Layer 10 of a small transformer language model trained on English Wikipedia (14 layers, counted from 0, width 128).
A neuron's activation on a vector x is SiLU(gate . x) times (in . x), where the dot is the dot product.
The model reads these tokens: " the" " government" " f" "und" "ing" " program" "." "\n" "S" "ho" "rt" "ly" " the" "re" "a" "f" "ter" "," " the" " company" " announced"

The vector x that enters this layer's MLP at each token. A number n stands for n times 0.0063.
0 " the": 93 -124 -40 20 41 -170 186 -161 2 -339 272 -96 -171 3 -44 -92 -120 29 23 -81 -89 -177 32 -4 58 48 -175 21 17 -218 199 -205 149 -118 96 194 58 -6 -93 -83 112 -64 -77 205 -37 140 -266 185 44 20 -221 9 -11 -131 -38 13 -83 1 12 54 -32 133 76 106 55 -175 172 -142 -8 -153 116 -91 15 -43 -5 225 -40 0 60 161 11 53 99 -26 -137 52 -24 -291 -21 -83 -214 46 -92 -381 149 63 -98 198 -71 -13 57 119 49 63 297 40 132 222 -117 163 156 31 35 127 -53 -1 5 285 1 -40 -201 -70 -23 109 -33 -4 176 -28
1 " government": -1 -111 124 83 75 -153 261 26 85 -146 168 8 -105 47 6 -50 30 67 -64 46 47 -226 29 -172 16 -20 -127 120 21 -67 19 -32 -29 -151 49 141 43 173 -38 -44 58 13 23 102 -97 16 -246 138 -217 26 -149 -92 42 -286 -49 -110 -69 197 -2 107 39 138 104 -118 91 -227 -48 -16 60 -123 128 -166 193 -3 -63 202 65 -78 119 222 -112 47 116 -6 23 118 -77 -33 5 11 -341 -11 25 -264 209 -64 -26 248 -46 -50 78 68 -128 74 288 -21 -8 88 12 201 224 -173 242 202 83 -78 103 254 20 -42 -63 -352 28 42 47 -7 248 25
2 " f": 51 -47 232 62 -52 -27 319 137 77 -278 13 72 -203 -27 -28 112 95 12 -111 143 15 -162 143 -256 156 4 38 -57 28 -295 59 6 90 -239 64 198 117 162 104 49 149 137 -21 172 -6 -84 -117 -99 -11 192 -104 34 -23 -55 -183 -76 -59 95 18 42 -82 72 -1 -86 78 -203 -86 -158 69 61 96 101 63 -51 -103 100 66 51 -43 152 -94 -69 133 -70 -42 -27 -82 -99 84 -29 -272 171 157 -237 27 -78 12 168 -52 30 244 156 45 256 251 -58 179 -92 86 -167 157 -28 162 192 184 76 214 185 71 121 92 -75 45 6 -19 -101 377 -115
3 "und": 124 -31 235 114 104 -183 -27 26 133 -302 221 86 -161 -80 -130 -76 -85 -82 -61 59 -28 -324 33 -228 17 -159 58 -46 -94 -226 -26 -45 138 0 87 246 129 122 74 242 69 221 82 172 -85 8 -108 46 -151 269 -30 -29 -6 111 98 -61 -263 151 -80 -49 -89 26 -115 113 -138 1 -238 62 -49 -160 125 -28 -72 94 -32 -9 -78 -140 19 264 135 -85 160 24 -61 92 52 -80 47 125 -362 -43 71 -100 54 -6 26 204 45 -3 131 220 -51 198 149 64 -136 17 73 37 -48 -190 63 209 261 119 169 68 50 105 54 -217 34 -33 79 100 110 -33
4 "ing": 164 -149 106 -45 37 -108 201 131 106 -187 403 -63 -136 33 -110 -80 -128 4 -146 31 -36 -245 -22 -133 -10 -7 4 -44 51 -80 -118 -34 -57 -296 -30 130 51 69 -75 144 65 38 25 82 82 20 -210 163 70 142 -47 24 -33 -29 61 -154 -278 21 -123 -95 -123 -71 -104 -83 94 2 25 -128 161 83 122 -79 -42 -104 -107 189 197 -45 184 13 122 -43 198 -7 4 -77 1 5 -44 37 -128 -50 -15 -312 197 -87 42 334 -1 -97 241 -52 -165 -5 196 18 46 55 42 65 27 -290 197 160 80 106 11 250 143 124 128 -247 -29 166 56 73 41 -45
5 " program": -108 -61 94 51 124 -147 207 142 3 -275 188 -48 -109 80 -67 -63 -160 104 -146 16 66 -130 124 -49 30 -167 24 46 85 -96 39 61 -108 -141 161 240 175 4 48 -26 55 74 34 181 -134 -176 -162 -46 -107 58 -32 -256 -37 -158 -36 -243 -138 64 -86 -58 -72 41 96 -80 2 -112 26 -101 31 -47 73 -119 130 -25 -66 55 109 -32 41 175 -67 -100 332 123 -10 96 99 -62 -16 -15 -252 -23 73 -251 125 -99 94 309 -82 -68 98 85 -99 -37 414 -120 -95 71 79 101 129 -124 213 121 188 1 -6 256 51 40 25 -283 -65 38 120 -51 267 31
6 ".": 32 -90 -33 135 69 -97 219 -94 39 -408 227 -137 -212 20 7 -98 -163 43 6 -166 -77 -176 46 61 -14 38 -79 -84 27 -184 125 -279 106 -88 79 153 -35 79 -119 -49 145 -22 -12 228 10 139 -165 143 -38 43 -318 83 -71 -117 -59 -74 -114 -43 -54 68 -2 93 42 69 133 -117 204 -122 -96 -126 25 -68 -59 -32 -52 130 27 9 -153 59 25 86 57 -54 -123 131 34 -408 28 -79 -147 74 -60 -413 241 -24 -94 129 -8 36 133 175 -26 14 161 95 11 62 57 199 54 -126 152 68 99 -58 -90 256 27 -35 -162 -182 17 172 43 14 275 -10
7 "\n": 103 -86 -40 160 70 -20 268 -108 19 -359 188 -143 -196 -58 67 -90 -157 47 -63 -48 62 -171 45 70 -8 141 -66 -70 0 -235 137 -251 76 -76 160 181 -49 54 -125 -100 116 -23 -25 191 -1 133 -130 118 -15 11 -255 15 25 -150 12 -52 -86 -74 -71 46 -35 192 -30 -66 187 -84 150 -61 -90 -110 47 -15 -88 -72 -115 73 -85 54 -95 178 18 24 112 -108 -121 139 -21 -326 20 -109 -82 33 -109 -474 193 7 -87 83 -28 6 132 179 1 25 165 36 101 155 55 177 51 -124 77 158 93 11 -198 310 -19 -9 -162 -134 -57 141 -9 -41 266 -42
8 "S": 168 -103 -35 238 67 50 124 98 13 -235 -76 55 -166 175 272 -92 -50 119 -46 -151 -26 -49 143 2 73 119 10 -80 69 -117 20 -95 145 -143 -33 214 72 237 115 -120 -107 9 19 293 -110 -221 -202 -4 -75 74 -315 -48 25 -132 22 -148 -161 -54 -133 19 -94 -45 -160 -67 140 -215 22 -266 -104 -103 90 -105 3 95 -60 -3 134 -17 -164 204 130 -31 18 -110 -212 115 77 -310 -26 -24 -3 8 1 -174 21 -145 -161 88 -37 13 0 99 -6 64 215 42 -25 73 -147 100 17 -98 164 227 112 -105 211 345 8 -21 -41 15 111 108 4 28 94 -210
9 "ho": 95 142 107 169 -105 -326 107 218 19 3 -1 40 -52 -14 109 -20 68 193 -73 -193 -75 -87 -69 -353 -97 -103 -89 -97 114 -66 52 -132 -23 74 -41 381 -78 -23 25 -37 39 187 -98 -17 -87 -193 -63 251 -165 48 -214 75 -3 -167 -121 -105 -78 99 -56 149 -73 44 -175 -5 111 -95 -40 -45 14 -160 154 -148 122 45 -181 116 145 34 -106 -35 27 16 -116 25 -67 144 78 -183 -114 90 10 61 37 -165 -64 -118 69 383 104 40 -64 135 94 -128 -69 121 61 0 -192 -161 41 -53 136 360 -2 108 23 177 186 -26 -9 53 -231 -21 -150 -157 49 -240
10 "rt": 5 -96 -97 69 -49 84 334 72 180 -71 -17 24 -110 77 83 -21 58 114 10 58 64 -263 41 -223 106 -83 58 -22 76 -98 105 58 90 -141 32 124 271 111 40 -33 43 -136 -143 -71 -85 -25 92 309 -36 86 -165 -56 -143 -104 -4 -76 -98 17 -270 51 35 -4 -77 101 315 -251 -87 -119 103 39 26 -83 -28 -139 -102 -166 206 251 57 17 162 106 64 32 26 48 -2 -233 -12 1 -84 -33 52 -156 152 193 184 239 0 -119 191 -127 -155 128 14 -14 -57 205 -334 251 39 -79 6 307 131 31 -24 55 27 97 -198 -246 16 60 45 -65 -26 -97
11 "ly": 39 -48 32 175 21 -91 316 148 -88 47 -18 116 -301 148 -86 -132 96 227 -148 64 0 -55 -55 -268 -56 -26 37 -43 100 -111 93 66 -26 -282 -4 -29 240 -53 -347 -14 185 -215 -54 -82 -148 90 5 124 -47 89 -268 13 -125 -90 -127 -64 -142 -126 -117 -45 -82 325 -211 -54 245 -162 139 -167 94 25 65 -80 -39 46 -145 -27 56 284 -138 -173 35 -127 32 -60 41 115 124 -210 -34 55 -85 -80 108 -278 170 -100 -45 -98 22 136 40 -108 28 -81 100 -127 61 66 -90 167 48 -145 125 222 234 125 -17 67 -79 -90 9 18 -29 -68 -158 -133 60 20
12 " the": 24 -153 -48 75 36 -95 200 -89 -24 -246 272 42 -236 67 -70 -35 -29 61 -101 -35 -171 -188 38 -151 98 2 -80 81 43 -163 236 -149 106 -127 107 255 116 -32 -121 -50 86 -74 -96 192 -23 105 -281 148 -61 42 -245 -15 100 -194 -49 -8 -20 40 -68 55 -61 97 -4 30 103 -175 112 -107 7 -128 132 -69 -17 -48 -19 127 141 91 42 75 11 -40 34 -25 -103 75 -1 -269 -49 -62 -184 39 -88 -348 49 -49 -39 178 -16 -18 121 71 67 22 354 20 96 321 -355 164 183 -11 64 122 -51 -78 -11 149 71 -58 -119 9 -79 109 34 -63 134 -77
13 "re": 32 -217 49 272 24 -235 173 278 7 -133 -17 132 -178 -45 -68 -24 77 168 -84 -92 -112 -117 314 -187 -29 -136 72 21 100 -170 107 30 192 13 53 144 -142 116 7 101 106 -264 -84 311 -10 109 -130 75 -224 102 -90 -141 -12 -212 34 -229 72 -29 2 11 3 122 -101 36 152 -237 -7 -73 -42 13 32 -123 47 -163 -88 141 10 -198 -140 -73 -125 -31 -17 -129 138 167 -21 -159 -13 -68 -269 -110 -149 -112 94 -31 -78 279 -144 98 -105 -32 -118 -98 45 22 78 -6 -191 201 136 160 123 135 9 -118 39 195 78 -72 172 -158 -177 39 -102 -174 81 -212
14 "a": -34 -3 174 -55 -41 -134 430 133 132 13 56 53 -241 -188 175 -151 -4 26 -61 34 160 -170 124 -18 105 -79 216 -50 -7 -177 -134 107 99 -35 185 -39 48 325 45 54 -19 -98 -4 -37 -117 160 -156 24 -254 58 -218 -9 -77 -131 -209 14 -199 -1 -114 66 185 70 -141 66 169 -195 -26 -81 71 -15 24 -117 120 -133 -75 -134 -66 -45 171 64 13 -219 -88 -72 14 -30 6 -116 -36 -166 -157 59 -118 -165 154 -124 -96 63 -225 -9 198 93 -15 3 -54 81 -3 287 -212 83 165 -20 200 113 87 -40 -104 242 42 97 -37 -201 -26 87 1 -182 85 153
15 "f": 18 -79 59 -21 93 -120 239 -5 107 -73 100 48 -261 -162 172 74 46 47 92 150 117 -235 84 -115 36 -114 274 -100 -5 -281 90 74 63 -167 168 51 15 173 2 140 44 127 -83 158 -85 -5 177 -31 -98 102 -126 6 -55 -108 -34 -192 -235 222 -138 46 76 145 -131 158 110 -252 21 -145 -93 217 29 28 -7 -24 55 190 53 -73 83 34 -28 -79 -16 -207 -7 -153 -6 25 24 -315 -300 39 90 -36 125 -283 19 50 -151 -31 338 44 -105 133 163 -27 -3 25 -101 175 232 13 210 75 120 30 148 80 44 62 -52 -151 26 143 79 -130 105 -25
16 "ter": 15 -22 145 121 77 -191 82 13 190 -91 328 127 -292 22 -49 -141 37 -175 167 -26 -153 -330 14 1 -9 -191 259 2 -63 -241 30 116 108 -194 -12 129 125 184 -108 107 110 -201 22 109 -121 30 -11 5 -179 165 3 192 -81 -33 -1 -43 -142 116 41 43 -158 72 -105 68 90 -102 -4 -65 87 149 -43 -149 -85 38 -152 181 -105 -190 129 -67 -23 59 -41 42 92 8 104 -70 -193 -74 -190 -32 44 -100 40 -97 97 -52 90 63 195 237 -117 65 223 -155 88 84 -69 66 52 -135 312 58 309 66 130 59 -68 1 31 -233 117 10 -68 -33 43 -23
17 ",": -30 -100 -23 190 -46 -89 230 42 74 -182 373 -19 -336 137 -45 -118 -66 34 -81 -60 -12 -131 14 -164 46 47 10 -221 2 -77 -84 -90 102 -156 82 109 13 185 -6 -80 135 -101 7 80 -58 27 -233 142 -100 47 -369 33 -14 -257 -99 -13 -49 17 -155 -44 -20 206 15 -25 82 -29 81 -96 20 -137 -2 -98 34 -26 -80 202 79 35 -136 -104 23 -133 123 -34 35 95 -54 -258 -23 -14 -175 -52 58 -325 40 -42 -165 21 -26 17 135 61 34 34 228 118 22 65 -69 277 182 -285 162 49 194 -32 -88 165 49 -81 17 -130 90 42 56 -81 275 -94
18 " the": 14 -99 -61 92 16 -36 226 -152 -26 -249 381 -54 -177 85 -26 -76 -39 -16 -47 -73 -113 -172 65 -146 98 33 -138 47 -34 -142 259 -138 66 -178 109 253 115 2 -72 -96 43 -54 -39 160 -57 100 -276 146 -65 48 -288 13 30 -195 -43 -23 -74 55 -50 18 -66 78 -3 21 84 -134 113 -119 -6 -86 67 -70 12 -38 -59 232 124 64 3 111 41 -28 130 -62 -110 97 -7 -245 2 -14 -123 59 -58 -309 83 -17 -55 240 -31 -16 99 117 65 26 384 59 53 308 -314 153 144 -45 57 89 -22 -101 -49 173 92 -60 -131 -35 2 94 26 -54 173 -92
19 " company": -60 -142 55 152 134 -76 214 -25 55 -18 187 -8 -136 76 81 -110 73 115 -112 -86 1 -191 133 -159 -65 -124 -62 61 94 -110 180 29 128 -271 63 133 37 198 -27 -28 51 -82 -31 112 -208 -58 -170 50 -168 116 -173 -18 135 -334 -34 -152 13 145 14 48 63 218 18 -306 155 -147 -49 -91 20 -81 39 -217 129 11 -58 179 -16 -92 29 231 -172 14 147 -67 -24 121 -23 -178 -5 110 -209 114 28 -125 97 -75 39 370 -101 23 -59 28 -111 -3 250 20 5 31 -36 180 198 -77 246 159 111 -231 44 166 -14 2 39 -320 -35 -10 104 -85 170 54
20 " announced": 125 -57 144 62 45 -156 278 22 23 -241 241 -81 -273 55 -150 21 -16 139 -138 -153 -32 -32 244 -349 16 -47 -2 -30 -78 -194 8 48 26 -457 -66 174 204 251 17 88 75 -132 61 90 -31 95 -234 -28 -108 47 -208 36 48 -84 -40 -78 -105 112 47 -56 16 138 58 -73 86 14 -123 -5 -197 -40 -34 74 148 -92 -219 167 33 -79 -76 -17 -17 -102 51 41 74 -33 -139 -238 73 36 -185 3 28 -271 -3 13 -18 137 -17 -54 -49 78 -123 20 295 40 61 -34 -165 -10 242 -158 171 240 149 4 36 144 237 6 -7 -237 79 -85 0 26 87 -50

Each question shows the input weights of one neuron of the MLP. A number n stands for n times 0.0011.

n253 gate: 95 33 49 -85 0 -13 10 139 59 -50 3 -17 120 -27 -49 -121 177 188 -189 -185 -23 -96 -19 157 -78 -171 232 -186 -57 -171 -88 -179 77 13 54 -64 -22 77 23 -121 -29 108 7 -46 -30 9 -13 45 23 -225 133 -169 186 178 -139 -157 93 16 73 71 -141 116 143 39 80 49 28 -3 60 148 19 -91 16 3 70 -30 -46 77 217 -105 13 233 -65 -23 -162 110 -124 -206 121 28 3 -80 -165 -34 -119 82 141 -10 124 155 77 6 -88 64 29 -134 106 -89 78 -75 -86 86 -30 -89 -143 -29 -82 -203 19 20 -191 234 -168 -124 -20 114 -16 -195
n253 in: 60 288 -45 82 145 33 -181 -6 51 -34 -80 -383 -13 -196 102 -218 151 -24 25 12 -97 64 41 -63 3 -55 127 -25 35 134 -63 -69 139 -55 62 -177 -130 6 80 35 -44 -25 -3 12 134 -140 71 -119 52 6 -81 -129 9 -22 -77 6 207 -9 58 -87 33 -49 -21 -80 43 69 12 -15 46 -76 54 123 124 85 56 56 70 -95 94 -9 -113 57 -63 -63 -12 170 90 -51 31 -10 314 34 101 81 34 -88 152 53 -109 131 12 -6 -62 -65 -45 -145 -95 38 126 33 -107 -146 -197 6 -52 30 12 76 -41 -56 -77 178 -116 57 203 -56 45 61
On which token does it fire most, and how strongly? 20 " announced", at about 0.68

n187 gate: -49 31 -144 -46 79 -114 -99 294 -46 -34 6 -93 167 -130 -104 122 49 -37 180 0 108 -84 -107 107 -18 -71 76 -106 -92 -63 -94 -230 -66 -53 98 -31 -42 -18 -56 -155 -54 101 -322 94 -101 -71 111 -75 -87 111 -169 65 77 -201 99 -125 68 207 -130 79 70 67 -99 -114 -16 -175 -32 76 -185 -9 85 -58 -98 6 -47 103 93 33 157 -187 -93 -52 42 -70 60 -9 52 -36 -94 16 -157 -52 -74 16 -62 -99 -15 27 37 94 -149 39 35 75 -108 128 31 60 39 55 -25 169 28 101 -53 -174 -49 -31 18 16 92 133 -22 213 -73 -41 -15 -34
n187 in: -147 -100 -90 129 -120 -6 257 -49 -118 -3 -39 16 139 101 35 35 0 -243 -329 -36 -10 -3 34 -157 38 149 -138 -67 116 -117 -22 112 -3 190 -128 168 -50 -66 75 116 72 -36 6 -102 10 59 -6 192 -36 -85 -32 166 -33 20 41 67 20 -123 172 93 -48 -55 -20 126 -177 13 -62 -147 78 -23 -156 -22 202 110 108 56 -29 63 -187 181 114 85 -169 -35 142 197 -221 -41 -76 -34 -168 6 -113 43 -104 -10 90 -16 32 -50 36 75 -30 -57 38 -99 -204 -7 64 115 -189 -139 -62 -32 78 190 91 64 -150 -82 -31 -59 36 -67 -122 0 32 149
On which token does it fire most? 9 "ho"

n272 gate: 23 20 297 49 103 33 13 83 -3 169 20 80 -48 23 114 13 183 -40 14 152 36 27 -143 104 -133 -33 62 -27 -105 10 55 -240 -127 -7 32 238 35 86 -53 -32 16 259 289 98 -10 35 -90 -24 30 53 168 -66 109 155 -80 49 86 67 76 122 52 -150 -43 67 3 223 -9 -33 -46 -88 -78 -36 127 -135 -173 -124 -53 99 49 -60 -13 -96 -42 -114 17 304 -39 19 33 93 -6 55 43 -88 0 41 23 -317 -137 131 -123 19 78 174 -219 241 198 194 10 97 -13 108 -33 0 110 7 10 7 102 144 -3 9 20 98 46 -84 120 -63
n272 in: -141 -29 -32 116 -28 -23 101 -103 89 -46 -124 85 -40 -117 -106 -103 -13 74 83 -49 142 114 109 -135 -16 -61 167 179 159 -70 105 -32 53 10 -90 16 -144 -16 98 -25 -25 -46 -10 -176 184 28 13 -51 245 -23 -57 162 -169 63 -193 -29 -230 120 68 83 -32 -74 42 -9 -114 60 -3 -105 -104 286 3 -115 -67 81 131 59 -58 -16 3 -128 79 -94 166 243 148 -69 -64 79 -72 -189 -54 -12 168 36 -39 7 19 308 -48 49 85 228 126 -170 193 -131 -68 50 -156 -64 -78 -61 13 52 -72 64 155 22 -112 10 53 -59 61 67 -77 -23 -118 -91
On which token does it fire most, and how strongly? 2 " f", at about 0.64

n108 gate: 8 162 -3 14 -54 60 49 43 51 144 12 6 -39 -34 20 62 91 -109 -129 11 69 -9 33 0 -102 -86 -131 185 -25 -48 -62 -132 -6 165 -108 -187 -80 17 23 -75 33 129 63 -8 80 93 -168 -55 -49 138 -168 -112 -83 23 -224 -62 168 -84 186 -173 -17 185 -60 100 -12 -28 109 71 -66 -23 -34 -99 94 -9 -133 35 37 -81 -9 -97 -39 -89 -169 0 70 -78 28 -48 20 -111 -25 169 135 -144 46 -154 -97 -136 -82 91 -133 50 -41 -59 45 -122 -43 -18 160 -31 -35 -117 -107 11 214 -102 74 -3 -58 -108 -116 -115 -6 93 54 -93 -40 146
n108 in: -60 251 74 -29 -33 -49 -55 13 196 -9 70 20 42 -144 37 11 -43 -153 -201 -78 -57 -90 3 180 60 83 -143 36 75 28 -3 -8 -143 -12 91 44 -161 -36 -61 64 -3 3 80 151 75 -8 174 234 44 -72 34 55 188 79 -51 -111 -21 -104 14 -44 -31 -109 139 -20 111 -23 -96 71 190 83 192 -23 23 55 -49 -64 107 -59 -43 30 -160 5 -79 117 15 -166 -85 -160 -90 -225 23 -137 -3 -21 -87 -136 -72 -11 -23 -3 61 130 162 -132 -96 -23 81 107 133 37 17 -132 -41 -100 -113 -108 -9 -20 -14 -6 0 -17 72 3 97 3 188 -23
On which token does it fire most? 6 "."

n223 gate: -189 -118 166 -88 -90 -65 -24 45 -27 -45 17 -55 -114 164 -7 61 101 31 80 7 -88 -34 82 7 27 -170 -64 -188 -7 43 -44 77 -135 258 -46 52 -105 3 158 -10 -83 153 24 -44 -116 -85 20 -162 31 -65 70 -3 -137 -316 -40 125 11 183 -123 133 135 32 41 30 -165 -10 -19 91 -51 257 84 107 78 -119 31 -86 -99 -7 31 13 123 -115 23 233 -306 7 300 -233 -31 64 20 -29 -24 17 -65 -95 -81 7 -125 146 34 10 59 163 -133 48 31 28 -64 -30 10 -173 203 183 203 64 -109 -152 -207 14 -56 104 51 -44 -159 225 -47 119
n223 in: 110 71 -123 -62 195 26 59 129 110 -92 0 69 201 -46 -32 -26 -81 -52 -218 -56 -62 66 -44 139 -10 134 107 3 -25 -141 42 -42 76 63 3 40 123 -3 -132 127 48 -23 85 119 189 206 13 270 -122 -95 -19 -33 -56 233 -73 -55 102 48 -36 -30 -26 -19 168 16 89 -32 -115 135 190 -195 -39 -129 -113 212 -122 -3 0 -32 -59 116 -124 3 -158 -133 -50 -83 -13 -45 -113 -177 -192 -199 131 -74 -180 169 62 -19 -19 -193 102 -66 27 -163 64 163 59 115 209 39 -79 20 -96 39 0 195 -23 91 110 -180 32 135 29 29 78 -17 -113 -101
On which token does it fire most? 3 "und"

n114 gate: 25 21 -158 -141 -34 -25 -85 -33 -21 43 -57 -136 -115 -267 46 -260 -14 46 -76 -53 71 -86 27 112 95 -283 95 -70 202 115 -137 150 -29 -29 -65 -80 -48 -52 -25 24 83 -145 169 -42 -60 -119 90 75 -115 -178 -111 64 53 -72 52 -232 59 17 -28 -189 -18 88 107 -135 -151 -21 64 67 -85 286 -118 31 56 145 136 101 -78 214 -42 157 -21 -100 126 -32 108 -54 -53 -55 -148 -81 -132 -36 -330 153 231 15 -201 -114 -194 51 201 -3 -11 -100 -7 50 153 70 -84 157 -225 120 129 -46 82 113 57 32 7 130 -17 34 -138 24 166 79 -235 35
n114 in: 110 103 -96 92 -200 25 -68 50 145 -187 -119 -54 -37 140 -39 -216 131 -68 26 36 61 101 -218 92 78 -39 181 11 -207 -80 187 -18 -4 105 -210 -113 10 149 -65 -86 111 4 -78 219 -93 109 -35 68 199 47 -4 -162 -122 109 14 142 -131 63 11 172 96 -24 126 52 101 88 0 -18 -136 -75 -49 148 -106 57 -271 -62 132 97 21 62 -59 -202 25 32 -128 36 -7 234 91 146 140 10 89 -40 29 37 124 222 99 77 -22 -7 102 108 3 22 -75 155 39 116 251 -178 227 50 97 -92 -139 -106 31 95 186 17 178 -4 -327 40 201 97
On which token does it fire most, and how strongly? 14 "a", at about 0.57

n131 gate: 131 -82 -170 -122 -85 -59 -46 -93 -137 -80 -207 -27 -90 126 49 62 -36 -10 24 56 105 37 -51 16 -251 -115 -3 -141 -19 -10 39 221 94 53 -22 145 48 -119 -327 13 -151 105 -247 -52 -76 -35 -158 -52 -77 126 6 -133 -13 51 168 10 79 -42 -76 220 -10 103 80 90 77 19 98 26 -123 138 -123 62 134 105 20 -50 109 -42 115 41 245 -56 -7 -170 40 10 124 58 0 -55 -10 123 162 -108 -156 95 72 103 -98 -128 73 57 3 -123 -42 -47 -66 85 16 -260 -106 -92 67 56 33 -95 -244 -118 -70 -34 -131 -73 -79 218 49 229 -49 -36
n131 in: 214 -311 -82 -129 48 22 -123 -37 -135 -18 84 18 -256 -116 125 164 7 -29 33 25 -244 -94 -38 114 -285 -180 -118 -75 49 183 128 57 102 62 -83 55 219 -161 -138 -147 -87 59 -176 -25 -151 -124 14 8 -135 166 99 33 -18 129 236 -96 -34 60 -166 111 -100 51 221 53 135 110 -172 92 43 219 -14 -25 100 50 -84 11 -7 -39 101 -66 197 95 -32 -114 107 -117 32 113 175 19 -42 24 -270 -37 -238 74 -11 88 -100 -92 -98 146 -30 39 -63 11 -130 -15 92 -195 -11 68 25 151 -73 36 -43 -254 28 103 10 14 0 231 39 95 142 11
On which two tokens does it fire most, strongest first? 17 ",", 14 "a"

n199 gate: 89 216 -12 6 2 -12 17 12 -58 21 25 -44 105 -67 93 190 66 -73 -13 -34 -40 74 6 -2 14 44 46 -137 52 29 136 -2 59 -2 8 38 198 -2 -51 14 -53 19 69 120 54 48 43 -144 -89 -27 -41 40 -23 -6 65 33 -83 -39 75 -64 6 97 -2 10 13 100 -22 45 8 -39 70 -35 -33 35 -70 89 -73 -108 -29 87 18 135 -16 -68 -66 55 -91 20 153 105 -49 170 25 -45 -98 9 -120 49 54 -30 -36 -16 -79 22 78 34 -69 80 -99 -47 21 -42 2 40 36 120 -54 4 -62 -23 -50 8 17 70 0 -19 -80 -61
n199 in: -33 -3 61 141 161 -141 -134 -72 -92 23 -70 197 -59 3 94 10 163 -196 -53 57 64 -5 30 100 -36 5 -23 40 -57 -20 15 18 10 109 32 100 -57 80 -36 -22 10 -60 -3 -46 -87 -2 121 -38 -44 3 25 163 5 13 -70 0 -43 3 -106 103 130 -7 -111 -120 23 207 -2 -155 -191 8 -99 33 -59 -82 0 -16 -34 -133 -46 2 13 19 -109 -77 123 63 -31 -63 -146 -67 3 171 72 77 13 -29 -18 15 46 -18 -102 15 106 -63 96 55 98 -77 53 -81 -67 -5 39 59 -158 -36 59 94 186 -50 -197 -74 28 -48 -10 -89 -198 -62
On which token does it fire most? 9 "ho"

n128 gate: 34 252 -146 -96 -120 -181 -72 -222 166 -79 -21 155 -7 -121 156 31 -105 69 4 52 -3 -79 -76 -156 27 -106 211 -29 132 242 -95 44 -42 184 23 70 17 40 -28 -70 53 -77 -24 -105 -99 16 -13 47 132 -45 158 -14 204 -21 131 51 7 -53 134 -14 -61 -23 -3 -67 -108 -50 43 -3 -79 147 44 -118 -228 -123 115 31 41 194 171 -136 147 -77 -24 -37 10 157 153 -191 -38 -172 -121 192 51 -151 175 177 89 153 -95 66 49 66 204 57 -174 146 62 53 -74 30 66 68 249 -96 35 -194 34 -41 66 -133 30 253 -89 -146 44 87 20 -86
n128 in: 63 -79 -176 47 54 -22 63 21 41 -57 205 156 10 187 50 -31 28 60 113 -3 -66 -48 -107 -47 25 92 -204 26 186 15 -112 112 -71 -77 -97 71 -86 144 0 31 -55 245 -129 -144 -22 -85 28 20 29 41 0 -25 -273 -48 0 66 96 166 127 -194 44 -63 0 -188 -67 229 -39 -19 -124 50 146 16 0 -110 -38 51 44 -49 69 149 43 -39 -196 -138 16 22 -56 -59 16 -69 -34 -18 57 -55 -54 -205 19 0 47 -19 179 -107 204 142 3 80 -234 153 196 -25 -67 237 -64 16 6 104 -136 72 -55 -29 -24 -115 243 -72 176 -68 -3 35
On which token does it fire most? 18 " the"

n184 gate: -17 -228 -12 59 101 -68 -71 -108 195 -130 -51 -21 -129 -233 -140 -15 -187 -32 42 -44 73 47 120 -76 -111 -38 149 -3 -48 3 -73 67 -27 -15 3 9 151 20 12 86 -54 -36 191 84 126 51 -155 69 36 0 -23 12 98 -90 129 131 -6 -129 18 -106 -38 -39 77 -55 57 92 -59 73 92 64 217 -17 -85 -26 -51 227 88 -20 -32 -88 221 125 -61 23 6 -170 73 60 -114 105 139 -22 47 18 -162 -9 -20 -77 -64 -117 98 102 -124 -190 58 -42 -32 134 29 -139 6 147 -51 47 -33 70 -106 41 82 216 151 45 147 -23 -61 81 -105 -27
n184 in: -75 -45 -51 197 81 -103 3 -97 205 31 -65 6 -127 -67 -184 88 -24 -34 56 -70 -12 -18 218 -136 -99 112 39 86 44 -18 -187 27 65 -25 29 -103 177 -24 -15 109 77 25 27 96 94 215 -95 -48 126 61 -110 3 -34 -3 199 69 -86 -142 -88 -22 -72 -122 74 -116 77 -60 84 -27 -21 27 81 -30 -57 -186 -96 62 -34 -104 -198 70 170 26 -30 103 40 -99 51 -45 -182 108 24 80 -24 200 -156 -44 27 142 64 -165 59 -88 -75 -33 63 -9 -128 -189 18 -108 31 201 95 55 34 -115 -61 -51 109 174 12 76 -122 57 -127 -19 -265 -18
On which token does it fire most? 4 "ing"

n14 gate: -6 -9 62 -134 -27 78 50 -173 248 195 79 -47 150 208 93 -112 161 -91 -77 -44 41 -38 42 81 28 -134 -199 -121 -133 -18 -118 -28 -51 -139 -42 -16 -154 94 63 85 6 99 0 -208 -84 66 -178 116 155 -79 -34 9 -25 179 61 -37 147 -98 0 -39 -28 182 -82 -79 101 86 69 -22 -154 22 -117 -154 16 -91 -3 -187 -85 -143 50 60 86 97 -46 68 -86 -60 192 104 51 -108 -108 108 182 -77 -60 16 -94 18 6 157 165 33 93 -116 119 54 -16 23 126 71 199 9 82 -12 76 -103 106 -189 -3 105 18 12 222 56 -65 64 -102 16
n14 in: -203 174 3 -52 6 202 114 -92 97 56 16 -114 45 80 85 9 91 -68 -47 -37 -49 37 -175 -18 -15 -37 -18 0 33 18 -91 57 -131 -136 -112 0 210 -193 130 -193 -206 6 46 -15 -132 117 3 65 130 -139 9 22 99 197 93 0 128 -18 3 -19 0 23 -120 -15 87 24 56 -82 -49 140 -124 242 149 119 -25 -3 71 -188 12 -12 282 -118 21 -79 69 -37 -49 -264 112 0 57 161 -49 41 22 -98 -37 104 46 -59 -12 -39 -63 84 66 -118 -117 -29 -84 100 74 -58 43 98 167 91 18 -131 89 12 131 29 -199 18 110 44 52 -98
On which token does it fire most? 13 "re"